Layer 3 of a small transformer language model trained on English Wikipedia (8 layers, counted from 0, width 96).
A neuron's activation on a vector x is GELU(weights . x + bias), where the dot is the dot product.

Input weights of the MLP neurons that the questions are about. A number n stands for n times 0.0019.
n8 (bias 0.037): 99 58 135 -58 0 -61 -13 -54 -133 116 192 -67 15 116 -92 -3 29 -42 -91 31 98 154 -87 98 -116 -13 -286 -20 55 -83 54 201 44 -66 -111 86 15 106 43 -54 -3 -134 114 75 -229 -39 66 -139 9 104 -102 69 -63 15 -170 -48 96 -25 -35 -6 -48 -51 -18 22 171 86 6 21 -3 -21 -124 -124 125 40 -221 149 -3 -213 122 15 26 91 -133 49 -102 72 -68 -199 -81 -186 -25 117 -56 -225 22 -107
n11 (bias -0.127): -59 -114 42 -132 -92 117 117 65 22 -88 -92 -21 -46 -36 142 -121 68 39 -25 -45 51 -171 61 -92 -105 0 -15 134 83 20 167 -102 -41 90 56 251 141 75 -151 98 -15 119 78 137 92 -136 83 141 -69 57 55 75 107 -182 104 42 -113 140 -92 -48 21 -110 -63 -68 -109 205 -58 -57 -68 119 -58 -95 84 -179 -107 -50 19 -113 79 72 8 -84 109 61 83 102 126 -53 -70 30 88 82 46 3 65 -62
n16 (bias -0.029): 80 47 96 63 0 -27 58 -38 -26 87 29 -95 -19 26 -36 -84 -64 0 -48 -96 -51 27 -10 -13 -62 -46 66 85 95 8 25 -14 -53 32 0 6 -96 79 26 92 4 128 -66 66 -82 39 6 43 66 -47 -43 -38 -4 -52 58 -62 -103 15 72 -43 -112 91 -109 -76 -80 57 95 172 -103 -6 -21 -135 -19 37 -43 63 -43 59 -20 4 -60 104 96 -35 127 10 -14 -38 -86 2 169 78 6 -122 -86 103
n38 (bias -0.128): -3 123 80 -76 3 -25 -66 -98 153 -48 157 -73 -42 -89 -17 84 31 45 -222 -224 116 -105 -157 -56 -102 54 -77 -122 169 6 39 -111 -149 -95 -106 -124 -12 37 -130 -14 -96 -20 -80 -161 -9 -31 62 22 206 12 -109 -17 -72 89 -11 20 151 120 110 -108 -9 -182 20 160 115 -73 24 -82 42 151 -95 21 182 50 54 51 -45 -59 -41 95 -42 -15 -77 94 85 -54 118 0 -84 159 63 -174 199 51 -39 -15
n44 (bias -0.195): 78 -19 -16 -23 -79 -7 123 -105 95 101 -92 -59 37 -87 -3 182 96 -113 -5 -43 16 102 -10 72 31 -72 -49 -269 -5 -16 40 -49 73 -95 3 -23 26 8 -48 127 88 3 86 -186 -139 66 86 -14 84 68 -87 -127 -110 99 -67 -174 186 117 122 -35 -49 -13 28 -118 -114 -54 -113 -88 5 -88 -47 18 -100 42 -13 164 114 23 51 -100 17 58 3 -33 -16 77 -2 -181 -77 28 51 47 -32 -8 -5 -186
n52 (bias -0.195): -21 49 -18 -194 64 165 36 -23 -128 20 59 -43 114 133 -88 93 -17 -156 -3 -49 12 -179 83 25 -76 -90 68 -82 -70 3 39 -15 -113 130 -123 71 133 -123 184 -32 -72 79 34 -102 -3 -153 -202 139 41 -147 -90 28 95 69 73 128 -24 -75 -52 -83 -55 0 -158 52 -71 9 -84 -58 100 6 86 -228 75 86 -107 -49 -84 6 -157 24 42 -45 -80 97 -41 156 -28 -84 131 -175 -45 231 75 -96 213 38
n59 (bias -0.154): 166 123 139 95 -120 -85 -189 170 39 -113 142 135 -62 148 -11 80 -49 102 93 -52 51 -27 -90 -32 -154 100 -11 171 65 -103 19 -24 98 120 -48 -123 125 14 -82 -32 69 13 0 72 -98 26 66 20 -38 0 -65 38 -24 -85 83 -45 90 -66 -175 -34 150 8 19 25 53 -79 14 189 -28 74 60 87 -61 115 -30 53 96 -91 233 -55 31 -8 14 61 -84 -17 198 -8 -40 69 17 14 5 21 151 -97
n60 (bias -0.167): 90 -110 -106 145 -15 -35 -44 -118 30 104 -202 19 41 -107 81 0 217 30 70 162 31 -195 -178 -16 -238 -72 -16 -82 120 71 41 80 -61 -121 42 125 -58 -32 50 -12 65 233 148 -132 -90 -72 -72 45 -59 -92 -167 3 6 -6 0 164 62 -110 -80 -19 67 -275 -83 38 -131 -179 3 -70 16 -200 22 68 106 -44 -188 75 41 -44 -3 -50 -32 -85 40 53 -115 207 -18 14 199 59 54 -43 -81 45 3 -34
n82 (bias -0.031): -60 -47 -16 -75 40 -12 81 -2 10 39 54 -71 6 34 54 -5 -14 -14 -65 73 36 -42 -8 25 -140 -111 13 18 -72 86 -29 157 -131 78 -40 -39 63 -38 148 46 -45 -2 63 85 -172 -75 0 -7 108 62 -18 -2 -27 4 -129 51 -19 -33 -29 -47 -45 -16 -36 -168 -138 -55 7 38 42 -37 -97 -145 -72 -24 -139 2 -20 14 -42 30 8 118 138 41 -15 57 -105 50 -134 -41 182 -43 -17 -10 -82 -68
n97 (bias -0.099): -127 2 36 9 -63 -127 43 -113 107 51 -91 69 18 0 105 -5 42 112 25 -28 -46 -75 -95 81 70 -122 27 -5 62 99 133 -18 -96 -61 -77 -33 64 -19 -95 -90 78 112 70 85 -28 127 -47 107 53 -113 -20 7 -82 -43 40 -64 -2 -7 -36 36 -125 -26 -138 -141 13 -184 68 9 76 60 -49 40 94 21 -42 -7 -37 38 30 14 114 -19 14 128 0 40 -27 -32 34 -118 -97 47 197 82 -31 -174
n98 (bias 0.005): -40 116 157 -103 -63 11 27 47 -58 60 -94 47 -41 -60 0 -261 34 187 122 35 -5 -88 -214 -18 26 83 15 76 12 36 7 43 81 124 14 143 -7 32 -26 -40 -28 50 -16 -51 -142 10 130 -38 26 -60 -11 41 -129 -70 -9 -111 -19 10 -166 33 40 72 24 27 52 -7 34 147 -94 -106 14 46 15 118 -10 14 30 -18 -21 -24 120 211 -38 -31 31 85 -48 -40 -78 -51 -66 71 -58 -35 123 -38
n110 (bias -0.194): 62 43 144 31 3 -18 -218 -28 6 78 -208 139 89 -105 21 56 89 -42 -147 -115 28 -153 73 -133 20 -127 -288 -123 90 -150 -45 -56 78 28 243 72 -40 -52 -128 -73 116 -22 -76 57 16 20 0 -171 79 -16 175 18 -28 -18 179 68 -158 29 -120 13 -133 116 102 113 -126 61 -181 -12 -26 24 0 -154 13 -47 16 -67 75 15 -151 -38 -45 178 19 100 19 -25 -162 -188 162 153 -67 10 142 21 -123 -148
n124 (bias -0.141): -85 -43 88 -152 33 -93 97 208 -8 5 -38 20 103 94 124 -20 -21 -170 214 70 78 -47 127 61 -67 80 -43 -78 -100 -30 61 5 -34 -75 145 3 -171 31 -18 -35 104 -84 11 -3 71 34 29 -23 -25 -22 21 -41 3 -24 -106 27 -49 -67 -138 -65 107 98 -5 -45 148 0 50 16 -104 -129 71 -82 -19 -14 -162 -76 86 -23 5 -47 -101 -110 52 14 -82 52 214 -146 184 115 31 -219 -162 21 84 113
n143 (bias -0.087): -87 -63 -19 -165 -59 6 71 -170 -23 29 -12 102 131 72 131 19 31 -14 27 -33 -71 -29 12 -150 -294 -15 -13 109 128 12 -21 101 273 -12 53 -6 -9 -81 -126 -26 105 -214 20 141 96 -13 90 -123 -60 -66 0 234 -68 6 -74 86 -6 -104 -236 -60 -78 -140 -48 -188 -82 22 -15 -137 -53 -119 -63 136 -30 3 -15 -49 -86 81 -101 112 103 -52 135 6 -84 9 -78 64 -29 99 92 -57 -3 -179 152 86
n156 (bias -0.138): -48 24 218 9 -93 162 196 -80 56 31 -82 186 83 -143 31 187 140 59 3 -29 86 -66 -119 9 37 -12 -64 15 -118 26 3 17 -135 -83 105 59 57 100 19 79 145 -72 -54 -50 -96 -101 -110 76 -96 26 39 49 -126 -31 -6 -54 -70 6 211 58 12 -51 -43 -236 -25 81 106 -92 -69 17 -94 53 -24 -102 -109 -76 -205 81 -123 56 17 53 137 -46 76 115 209 -86 221 43 9 -6 -38 87 168 55
n167 (bias -0.076): -63 -2 174 -29 -40 -2 53 13 104 17 -18 126 -207 73 63 24 -15 11 -51 -25 36 -81 22 -53 -23 18 5 139 69 -7 51 114 -37 113 35 130 53 143 90 42 -50 -127 -33 -117 -34 19 52 95 -61 18 -77 23 -51 24 66 -67 84 51 -44 -12 -122 33 -47 -49 7 72 -46 -4 -109 -92 29 -5 -121 27 -82 -57 73 41 13 52 -28 66 34 65 27 -75 -45 -210 -17 -81 -16 157 103 158 23 -58
n172 (bias -0.248): -78 -69 88 18 -20 -128 -148 68 -43 119 -21 47 -60 0 82 19 40 87 -89 -75 -48 -10 -123 -64 94 6 -88 45 137 15 -123 -18 0 103 18 12 -24 -288 -188 -91 51 -176 126 104 63 -264 148 66 118 -63 129 -25 -156 18 51 -18 85 120 115 13 -140 99 86 -68 43 37 140 125 56 20 94 -157 -43 67 -52 70 80 38 83 179 120 6 -27 -212 -268 -92 23 17 -153 -93 37 92 46 46 -40 -181
n204 (bias -0.006): 0 -27 32 -31 79 -123 -8 -92 12 -15 8 -37 22 56 -54 -32 -111 49 13 75 35 -17 25 -130 -68 -99 -56 22 -188 38 133 86 -111 88 17 66 -128 -101 14 267 -24 81 15 -5 -169 -43 -17 43 -74 -92 17 137 58 42 158 -161 -49 -138 -19 88 -19 -50 73 121 -47 77 -134 -68 -84 -54 116 -28 -5 -64 -72 64 -44 5 0 54 19 -96 136 -11 51 88 -205 -123 -46 5 -96 -57 -31 -140 3 -106
n207 (bias -0.177): 46 87 -50 113 -107 59 -192 -175 9 -138 -30 -34 -79 -128 78 82 -62 -26 -164 -169 3 39 -145 -181 79 209 0 29 -35 24 24 -239 -58 12 58 -74 123 -25 -74 -44 44 27 142 -27 -57 255 -17 19 63 196 -28 -14 -55 165 -209 64 117 82 -34 -146 -31 -31 -86 43 97 -40 -6 301 -116 83 -66 6 -54 45 15 -32 74 -37 103 42 -99 -18 146 19 125 -60 -46 82 -126 82 -3 -63 75 37 21 38
n238 (bias -0.053): -47 55 203 107 -121 -161 -132 10 94 -131 -70 -136 -3 94 10 -114 63 -50 44 -118 -7 136 -41 -30 57 -64 -312 107 97 104 -85 124 -54 157 -91 284 -102 43 4 44 44 -17 54 -42 -112 -40 34 36 14 -97 13 124 72 -20 -69 -103 231 21 -86 36 339 32 151 -39 -117 -140 -130 96 -54 81 -14 -59 11 -77 -474 40 83 -100 -24 -122 92 0 59 107 -118 42 -100 -167 125 -74 -185 7 -49 -114 150 52
n240 (bias -0.181): 50 -61 81 -236 125 -68 -36 -108 -84 -84 131 -47 -178 -88 82 21 68 125 -54 -179 -58 116 35 107 42 171 47 -48 -13 229 176 -55 -10 99 79 -25 60 -304 -52 -16 199 19 -47 86 68 -14 -44 51 156 -45 77 15 -185 -139 -117 -45 0 116 131 -112 -34 137 -22 33 -117 -147 -79 45 160 -66 -108 -49 -154 -36 -105 104 3 -62 278 -69 -46 -119 -29 -76 39 -125 -230 39 -93 -14 -10 34 66 156 201 -3
n303 (bias -0.094): -182 59 84 137 -138 -6 -137 108 198 40 -30 120 -54 203 -46 -57 -68 95 140 -3 -47 58 -136 -213 -25 -52 -56 140 -59 187 104 -27 -3 132 -9 23 155 75 0 -23 -73 65 46 -64 -164 -94 -58 -69 69 -53 -164 -17 -29 -44 -23 -94 -15 -73 6 22 158 -25 -6 18 62 -197 -136 -139 58 -75 -204 -27 -94 33 -193 -3 77 -91 6 -3 99 58 -51 172 -27 115 77 -63 -41 -92 46 158 90 -218 144 62
n327 (bias -0.118): -212 60 128 -123 89 -12 -116 62 -67 -43 -83 62 -164 129 -49 93 117 0 127 -23 -138 24 -77 24 -89 -26 -191 -7 50 6 -68 69 -111 93 -86 112 53 30 95 -37 33 50 -154 -93 9 -107 6 43 -28 154 -141 6 136 -34 27 -127 25 190 -26 -69 -52 26 156 29 131 -36 -102 28 -97 -40 244 193 -26 295 -185 3 -15 106 -118 -19 18 83 28 101 -98 131 -211 -169 10 23 0 260 -48 -167 81 97
n339 (bias -0.179): -100 -76 66 30 -80 -180 28 47 -35 -108 -30 168 208 -107 85 -13 177 26 -124 -122 18 -125 -76 148 -116 -52 110 -32 -15 99 -68 18 308 3 -67 -3 175 22 75 59 42 224 12 68 -76 -54 32 -35 -130 6 63 -105 -33 65 37 -163 39 132 -250 66 -44 6 -42 93 -102 47 -37 135 -134 -90 70 -218 131 55 -122 44 0 200 9 -33 86 18 -12 0 103 -98 98 11 96 -26 -68 80 21 -35 146 104
n349 (bias -0.169): -29 -214 135 56 139 -82 -193 -60 100 -133 -13 74 -58 51 -116 -24 29 69 125 -21 -81 -141 52 -65 135 10 -67 5 38 43 -86 -219 -66 35 20 0 -83 -165 -41 -94 32 -30 -72 111 23 67 79 19 -207 -28 -46 7 40 -5 36 85 95 13 -37 24 50 34 -28 79 -33 -126 75 8 -31 79 131 43 108 -8 -85 -22 61 98 10 -95 -39 -168 141 3 3 -65 129 31 -86 46 21 46 -46 -76 131 118
n361 (bias -0.096): 36 53 -28 37 -96 83 -5 3 28 52 -97 47 -23 87 -23 -40 -10 -5 18 -59 77 -93 -94 -83 29 207 -8 43 21 21 87 -72 -215 -3 120 -111 66 81 -181 -23 -40 -13 83 -169 -99 28 70 6 -19 -101 71 60 -207 94 25 95 121 -16 -80 17 50 -144 8 121 64 -19 -78 -56 6 -246 -27 -30 130 -16 46 41 112 169 108 -32 -117 166 137 120 -115 46 49 -114 113 17 -68 37 135 -126 47 48
n364 (bias -0.123): 30 212 107 128 187 18 -148 25 37 -56 -110 106 -130 -30 -53 54 188 235 0 65 102 35 -59 -41 -100 -111 -57 -31 172 105 -20 210 53 -16 -62 -142 227 47 -41 103 -34 -57 -66 65 -87 -132 -34 -40 35 -29 6 -102 -98 -87 180 88 42 85 -3 -144 13 -66 130 -59 248 -215 -101 -79 36 25 -48 -64 -42 158 -127 84 9 105 -16 200 -43 231 96 75 -167 -94 46 80 -31 -139 102 85 175 -74 -106 29
n366 (bias -0.173): 3 -85 164 -83 95 -43 -122 -25 -10 -81 13 -92 67 -34 -47 51 72 -156 137 -28 -196 50 101 -27 -2 62 -101 54 53 103 -127 18 -55 -124 -17 -19 17 -21 -41 -52 -182 65 -79 57 89 -118 -120 -24 -53 -35 70 -36 -107 -62 116 62 -153 -126 -42 119 -18 13 -85 73 -55 102 -15 -15 44 27 -43 -64 18 -59 -64 49 -99 -41 -15 13 29 23 109 -40 -325 5 10 103 86 -137 109 -48 -5 -22 -107 -43
n369 (bias -0.155): -6 -171 97 72 62 108 -86 24 -119 44 -146 9 -128 -101 -17 22 -40 226 160 -113 -66 -406 179 -3 118 40 -19 -26 -39 147 -25 86 -59 -62 64 6 -30 28 -36 -85 -6 -36 67 89 -160 -83 -108 -60 -94 12 -100 105 95 18 -77 -190 173 80 -19 -22 225 -152 -69 -12 -62 31 24 -6 -155 111 33 6 30 -45 -30 50 -86 -52 74 27 26 43 45 22 -21 37 -12 58 -118 -99 6 102 -225 165 109 173
n373 (bias -0.022): -11 -99 76 -10 54 40 -67 -23 -73 25 -3 -65 114 -30 46 -6 94 15 90 -156 -73 122 -99 -186 -31 -69 104 128 36 3 43 44 -65 210 56 -80 118 -150 -205 -77 -197 39 0 27 105 -72 61 8 -171 26 -57 167 38 28 144 67 50 32 41 -85 65 -138 36 24 74 -111 40 -117 75 137 -32 -24 87 18 -95 101 -92 50 31 -37 55 5 -157 123 -176 -37 33 -68 28 80 45 -86 -11 85 38 -80
n382 (bias -0.161): -81 18 177 39 -11 -87 -34 35 123 -24 -31 32 -40 85 -30 -65 92 70 52 -49 -8 -288 -79 3 36 62 -149 110 -44 3 -245 -116 144 55 -62 40 96 -35 156 -8 -47 -105 -11 247 -67 24 49 0 20 86 -29 -31 -150 -8 -37 -93 -36 114 -23 -41 61 55 113 3 -61 9 -99 -19 -34 86 -126 -22 -181 42 130 -89 37 91 33 -25 -19 -8 64 -169 50 11 -24 -172 83 33 330 -62 96 -123 -80 -19
n383 (bias -0.072): -158 -33 -6 23 -184 56 -84 -30 0 82 105 -111 184 -35 82 24 -21 33 -14 -39 -28 -80 -49 36 93 -78 9 -117 84 200 -49 -123 -3 -11 -91 212 -14 -85 15 -8 -27 185 69 -83 -133 -36 79 255 -110 28 -38 42 30 33 -24 86 216 -66 15 115 67 -44 17 26 -86 -274 -97 -22 131 145 3 -34 54 57 -29 -33 32 -41 -159 9 78 126 65 -42 82 -20 27 26 -33 -9 9 125 -11 -87 276 -67

Each question shows a token from some text and the vector x that enters the MLP there. A number n stands for n times 0.0093.

"er": -39 41 -115 59 52 -39 85 -52 -71 211 -29 -62 -133 -61 -39 141 -98 -104 -79 96 -18 -16 21 -86 210 -40 103 72 -3 47 -50 48 -7 -87 -240 -189 -86 41 229 -36 -54 166 2 54 74 -70 86 -73 -69 -149 136 39 -109 -148 84 -16 -95 108 -123 -25 -54 111 -59 95 21 58 71 -9 40 48 26 -59 43 93 182 7 106 -77 83 -185 62 -150 -52 7 -17 -49 100 86 -116 70 3 -57 -1 49 -42 -7
The three highest activations, in order: n366, n16, n172

"ales": -86 3 -26 186 -31 6 148 -37 -56 109 -52 -74 -70 -76 -78 23 38 26 26 111 53 79 -30 -72 124 -110 117 33 -37 51 -15 12 -49 -32 -48 -134 -27 -87 257 -68 -47 -1 84 -66 -44 -33 21 -61 -138 -38 216 -4 -65 -148 4 3 -30 173 -205 -53 -79 28 66 -27 -51 21 -11 -138 18 231 57 64 41 14 116 -3 66 -212 2 -131 140 -54 -46 -42 108 -158 65 238 -102 -1 -53 -29 -11 -2 96 75
Which neuron lights up most? n383

" res": -61 8 47 23 43 53 119 -64 -93 -69 -52 31 -186 75 0 71 30 -230 91 56 110 40 51 8 167 -102 -9 52 -94 16 -32 -26 -77 62 -246 -130 -61 -9 63 -121 -60 -39 -93 31 -11 -30 141 -40 -231 -94 214 70 -71 -88 16 16 13 -61 -139 -6 7 -98 59 11 -123 -25 -34 -26 -16 82 44 -69 -7 -16 126 183 98 -205 61 -99 146 41 16 104 56 -67 133 132 46 -25 -4 -45 86 115 -16 -8
Which two neurons fire most, strongest first? n366, n349

"od": -73 167 -28 74 -174 80 245 -23 -141 77 -69 -33 -67 -181 -86 -79 -104 -59 -27 103 104 2 -93 -45 241 -53 184 87 -157 62 -64 63 -60 -58 -153 -96 -87 -18 54 -78 -129 108 24 -50 32 -18 -20 -79 -118 -102 -22 25 -44 8 -15 -62 -9 129 -21 -66 -22 211 -35 84 -51 107 -1 25 68 126 30 -36 -49 -83 104 59 192 -190 27 -104 -50 -54 3 67 12 11 63 149 -65 189 -48 46 77 98 23 102
The most active neuron and its activation: n207, at about 1

",": -46 9 -120 88 63 -34 154 30 -43 144 -12 -65 -189 0 0 -34 -167 -138 -89 185 207 -11 -17 28 78 -106 148 43 -76 -6 23 93 -96 -111 -97 -102 13 64 198 29 -40 -182 -88 -50 22 -30 49 -17 -58 -67 21 99 -32 -79 46 -19 -55 -36 -83 2 69 92 129 25 2 44 6 -100 -35 0 112 -5 -54 -44 161 -54 71 -89 -56 -86 136 -123 -23 -16 125 -35 -76 50 3 117 -57 143 -6 8 -70 21
The three highest activations, in order: n204, n167, n82

" spec": 12 66 -38 4 -18 -21 253 -121 -196 81 -64 -45 -172 63 28 -58 12 -104 74 -83 111 95 -32 -45 95 -94 84 66 -164 -19 4 -65 -102 61 11 -4 -103 3 77 -72 -99 136 -188 -76 88 -75 165 4 -67 -15 132 95 -150 -20 -30 47 -7 48 -14 -42 -29 -4 -90 55 -76 -74 39 -101 -52 -42 83 17 -109 -18 87 29 152 -57 26 -163 113 -42 -20 7 -29 -120 52 231 74 3 70 43 37 49 190 116
Which neuron lights up most? n240

" or": -151 15 -60 111 143 -108 110 29 -46 256 -75 -85 -144 -121 -12 -25 -84 -110 55 228 256 26 7 -104 50 -58 72 56 -17 6 6 -1 -39 6 32 -29 12 13 214 -71 45 -81 -76 -46 -17 -40 85 23 -184 17 174 22 -80 -113 -16 -53 -55 44 -61 -26 -71 25 12 -7 -105 111 -103 24 35 76 41 -56 27 -1 87 -72 128 -158 -64 -113 -11 -59 12 26 77 -133 25 55 70 146 -8 12 -46 -33 -1 118
Which neuron lights up most? n124

" of": 16 50 -34 51 -40 -58 144 -116 -20 79 -32 -75 -83 -140 -102 -69 -55 -69 -96 200 320 -93 -28 -93 6 -85 126 71 -74 93 44 29 29 -115 -5 -115 -36 69 179 -34 -35 -6 22 0 21 -132 109 -76 -94 -71 92 80 -143 18 -41 -98 -95 35 24 41 12 68 107 -67 20 51 -14 -47 113 72 -40 76 11 -137 -6 -1 118 -96 -97 -120 51 -27 43 1 35 -5 -41 21 -94 92 0 90 -31 87 -62 176
Which neuron lights up most? n82

" the": 17 46 34 152 13 -7 101 -62 10 49 -57 -54 -206 -127 1 26 -3 -98 -125 139 273 31 18 -13 102 -88 -13 130 -23 -35 20 92 -88 7 -120 38 -60 66 265 -29 -13 -72 -44 -34 -33 -169 103 -15 -140 -24 13 89 -133 19 6 3 -63 -34 -68 -52 -3 69 52 -35 41 41 55 -54 -4 57 -99 -38 53 -80 -68 77 141 -141 -68 -107 33 -13 -31 14 73 -144 -24 62 -42 6 -54 27 91 20 46 87
The most active neuron and its activation: n8, at about 2.5

" was": -26 113 -77 -22 31 -3 19 49 -58 133 -132 20 -185 15 -27 29 -56 -66 46 -11 69 8 -51 -123 49 -125 136 60 -13 -6 -53 29 -20 -41 -238 96 23 -28 277 -41 -16 23 -76 27 -67 -124 162 60 -54 -38 -62 108 -109 -171 23 2 -50 39 15 -58 -58 115 144 5 2 -46 -57 104 43 24 105 70 90 -3 123 -67 74 -99 -78 -185 110 -23 -15 82 0 -131 -74 88 -142 5 3 11 12 -1 34 151
The three highest activations, in order: n327, n98, n383

"im": 17 56 -11 89 108 42 125 9 -161 -8 29 -219 -80 -111 -67 14 6 -63 37 67 -5 -89 -81 -109 473 -48 152 224 -189 22 21 27 -93 106 -128 -8 -92 50 -12 -63 -11 93 -50 112 88 -49 18 -74 -81 -12 118 26 -40 -144 37 33 61 162 -137 -80 3 24 63 23 -35 57 -102 -101 -18 22 144 39 -67 -68 99 47 121 -256 38 -68 123 -95 -28 -2 73 -40 79 50 -28 -38 -162 -7 -47 40 14 -15
Which neuron lights up most? n369

"ount": -37 15 -24 14 40 68 65 -92 -173 49 46 -1 -103 -63 -63 27 -59 -16 55 16 108 210 -67 7 181 -70 204 -147 -18 6 -107 -59 -138 -71 -138 -76 -10 142 40 -119 -92 90 -45 90 91 -56 -21 -36 -174 -96 319 0 -94 77 -3 -2 -214 150 -146 62 59 35 18 71 -78 82 -58 -51 85 -70 50 40 106 -25 134 97 76 40 42 -77 172 -46 -103 -35 41 -144 -102 96 8 6 -29 5 57 -25 -25 -10
The most active neuron and its activation: n366, at about 1.2

" vers": -38 14 57 57 85 87 72 -177 -97 206 -52 -45 -84 -75 -9 63 -93 -166 33 -4 145 85 42 -62 156 -229 104 71 -109 31 -19 -2 -136 7 -127 67 -5 43 164 -22 -81 -47 -17 -22 -16 -82 85 -87 -116 -56 92 -36 -158 -128 44 -10 10 11 -110 55 -59 86 -64 13 17 67 -23 29 -56 131 2 -68 -97 -23 172 99 120 -163 55 -122 103 -133 -95 97 76 -78 63 145 44 -13 12 10 -105 -9 54 234
Which neuron lights up most? n52

" Conservative": -132 45 -106 145 38 39 67 -113 -155 55 -84 -14 -112 -1 -126 23 11 -171 25 177 -15 138 54 -54 104 -135 92 90 12 -16 49 32 59 1 -98 -200 12 36 186 63 -73 -13 -137 -38 -87 -108 99 -17 -123 -150 167 27 -103 -25 72 -17 -45 113 -108 7 -32 98 99 -87 -48 133 18 -130 -20 27 -137 85 130 64 43 6 33 -143 -20 -61 159 -126 -10 4 29 -49 -59 164 -122 162 88 -49 3 -67 65 136
The most active neuron and its activation: n143, at about 1.6

" as": 12 30 -59 79 47 -41 67 -4 -81 189 -135 -3 -215 15 -30 134 -33 -144 5 19 42 -22 -5 -121 87 -142 188 -2 34 -16 -39 -18 38 -41 -120 132 -7 22 249 -10 -4 -73 -71 -30 43 -149 174 -85 -154 -2 -56 -32 -38 -116 -65 -29 -111 90 -27 -83 63 28 92 19 51 66 -78 23 51 -36 61 12 14 -57 59 35 84 -90 -14 -126 39 12 78 152 109 -168 -59 59 -40 107 -71 43 -53 88 -112 202
Which two neurons fire most, strongest first? n327, n167

" far": 46 5 28 194 49 40 76 -67 39 102 -110 -120 -106 -46 -60 86 2 -102 160 230 121 101 -94 -238 225 -140 216 44 -62 10 -36 -22 -28 -100 -105 -49 -74 87 110 -19 -24 -10 -74 -50 54 11 32 -3 -140 38 104 -118 -102 -120 65 12 25 83 10 -82 -99 -48 61 42 -26 -109 -94 45 -14 35 -14 79 78 41 42 -11 112 -63 23 -141 65 -9 -82 61 92 -160 -34 -115 -5 85 18 54 102 -134 17 48
The three highest activations, in order: n44, n364, n303

"urt": -125 173 -65 139 59 22 133 1 -52 150 -136 57 -87 -58 -164 88 -110 -84 13 -73 85 8 -85 -104 10 -53 147 163 -69 -78 -11 -8 -10 18 1 -166 -63 65 116 -122 -59 99 78 5 42 -56 118 76 -197 -12 192 118 -108 -6 -33 48 -79 213 -115 -34 44 93 -18 -30 60 59 53 -167 146 120 10 28 102 23 29 -80 8 -72 -93 -91 112 -82 -130 16 6 -81 90 28 -12 29 -188 -82 63 -81 0 -82
Which neuron lights up most? n373

"D": 31 91 -62 184 9 -69 196 -187 -32 263 -118 32 -227 -36 19 -5 -76 -109 -43 67 51 -18 -105 20 266 -138 99 -2 44 -40 -1 24 15 64 -45 -10 -53 81 -4 -84 -130 8 -71 43 -57 -15 76 -35 -157 -50 -24 119 -16 -62 3 -47 -109 85 -78 12 -35 142 152 65 51 75 31 -141 -9 47 -105 -152 30 -80 197 10 240 -54 -4 -105 94 -63 -18 11 8 -97 -23 18 34 206 -59 -110 55 -15 46 93
The most active neuron and its activation: n110, at about 1.6

" are": -109 77 -63 33 69 -45 31 49 -69 80 -33 -2 -182 33 -37 -39 -94 -20 16 48 142 10 -32 -69 41 -163 177 164 -5 -48 -26 -26 -69 -7 -196 39 -74 11 346 -98 2 3 -91 -28 -50 -73 136 101 -8 -37 11 47 -113 -158 30 -38 9 79 2 -89 -65 39 101 60 -34 -45 -29 92 46 90 89 52 -14 3 88 -46 63 -121 -70 -237 71 -2 -28 118 -19 -54 11 66 -48 -66 -10 29 40 29 34 76
Which neuron lights up most? n327

" Ty": 57 159 -189 71 158 66 327 -88 -99 162 -75 -124 -105 -78 32 58 -85 -97 92 146 75 73 -9 -118 120 -23 -24 3 -150 65 -6 -6 12 -67 -132 38 72 67 72 16 -10 84 -69 3 8 -147 28 11 -94 -80 151 9 -69 -44 -76 -104 -142 92 -162 -4 -26 167 36 40 34 91 -20 -76 5 63 -28 -102 102 -66 -31 113 149 -217 -107 -104 38 -80 -173 -31 47 -110 -6 76 -9 168 16 -1 -4 68 -5 56
The three highest activations, in order: n11, n124, n204

"aw": 24 123 -127 -23 28 -23 71 -173 -60 12 -102 -25 -58 -161 -102 99 123 -63 36 80 128 3 -80 -87 164 -82 52 101 -49 -63 -32 27 12 -187 -152 -147 12 77 148 -179 47 63 34 -12 -24 -44 111 -80 -94 -63 110 -57 -35 104 -5 94 -172 78 -169 113 86 142 100 46 35 163 -16 -146 99 137 12 59 90 -50 29 68 51 -75 -49 -163 101 -24 -75 26 15 -14 22 -26 10 92 -168 -2 56 -23 -156 -40
Which neuron lights up most? n110

"The": 7 16 56 134 81 -9 147 -58 -91 124 -12 0 -239 -22 -61 26 -18 -169 -39 187 213 67 -18 -38 53 -134 58 32 -95 -34 49 -50 -19 31 -169 23 -102 -5 300 26 55 -65 -4 -32 -7 -132 119 -72 -116 -5 0 133 -75 -40 -8 -36 51 -11 -67 -67 -50 104 73 -72 -10 102 12 -82 10 71 -7 -87 38 -76 -49 122 170 -134 -89 -92 29 -39 -11 0 68 -27 -14 -19 10 53 -90 2 73 -65 0 46
The most active neuron and its activation: n8, at about 3

"at": 59 102 -149 74 -26 -1 145 -193 -60 176 -105 -90 -136 -150 -125 17 -28 -110 27 132 13 29 59 -35 246 -18 198 149 -151 24 -47 24 -45 -63 -49 -111 -82 111 136 -55 -57 155 89 -42 51 -140 -82 -17 17 111 138 34 -153 -18 -126 -19 -8 36 47 69 12 138 48 -2 8 99 33 -182 103 139 14 62 98 -14 35 -75 -11 -74 -65 -109 88 -108 -76 16 3 -60 99 39 -61 145 -166 -31 -92 75 -105 -69
Which neuron lights up most? n156

"s": -61 -23 -133 98 -42 -59 222 -20 -108 139 -80 23 -111 -38 0 -14 43 -115 27 131 172 30 -109 -47 95 -32 51 40 -51 -11 17 50 49 -123 -83 -179 -32 -11 184 -168 -40 113 110 -30 32 -117 -42 -211 -96 -35 141 -12 -33 -99 -52 -8 -26 35 -17 -60 -78 45 115 47 62 12 -108 -170 145 132 -1 57 90 -43 103 37 100 -225 -117 -110 77 -90 -30 95 47 -37 56 107 12 238 -48 27 -8 70 -83 98
Which neuron lights up most? n60

"un": 83 57 -190 73 -14 25 94 8 -35 50 -88 -122 -134 -158 -165 -24 -48 -204 -29 73 -21 -5 74 18 274 -71 224 40 -35 -29 0 -15 7 -80 -89 -119 -74 117 68 -85 -75 34 103 -125 109 -60 -71 -25 -55 -32 139 71 -65 129 -14 79 -46 -10 45 70 27 158 -51 82 38 223 -24 -188 95 32 28 60 82 5 132 37 -34 -95 6 -104 92 -108 -74 49 -39 -60 145 43 -2 149 -285 -73 88 -69 -118 25
Which neuron lights up most? n361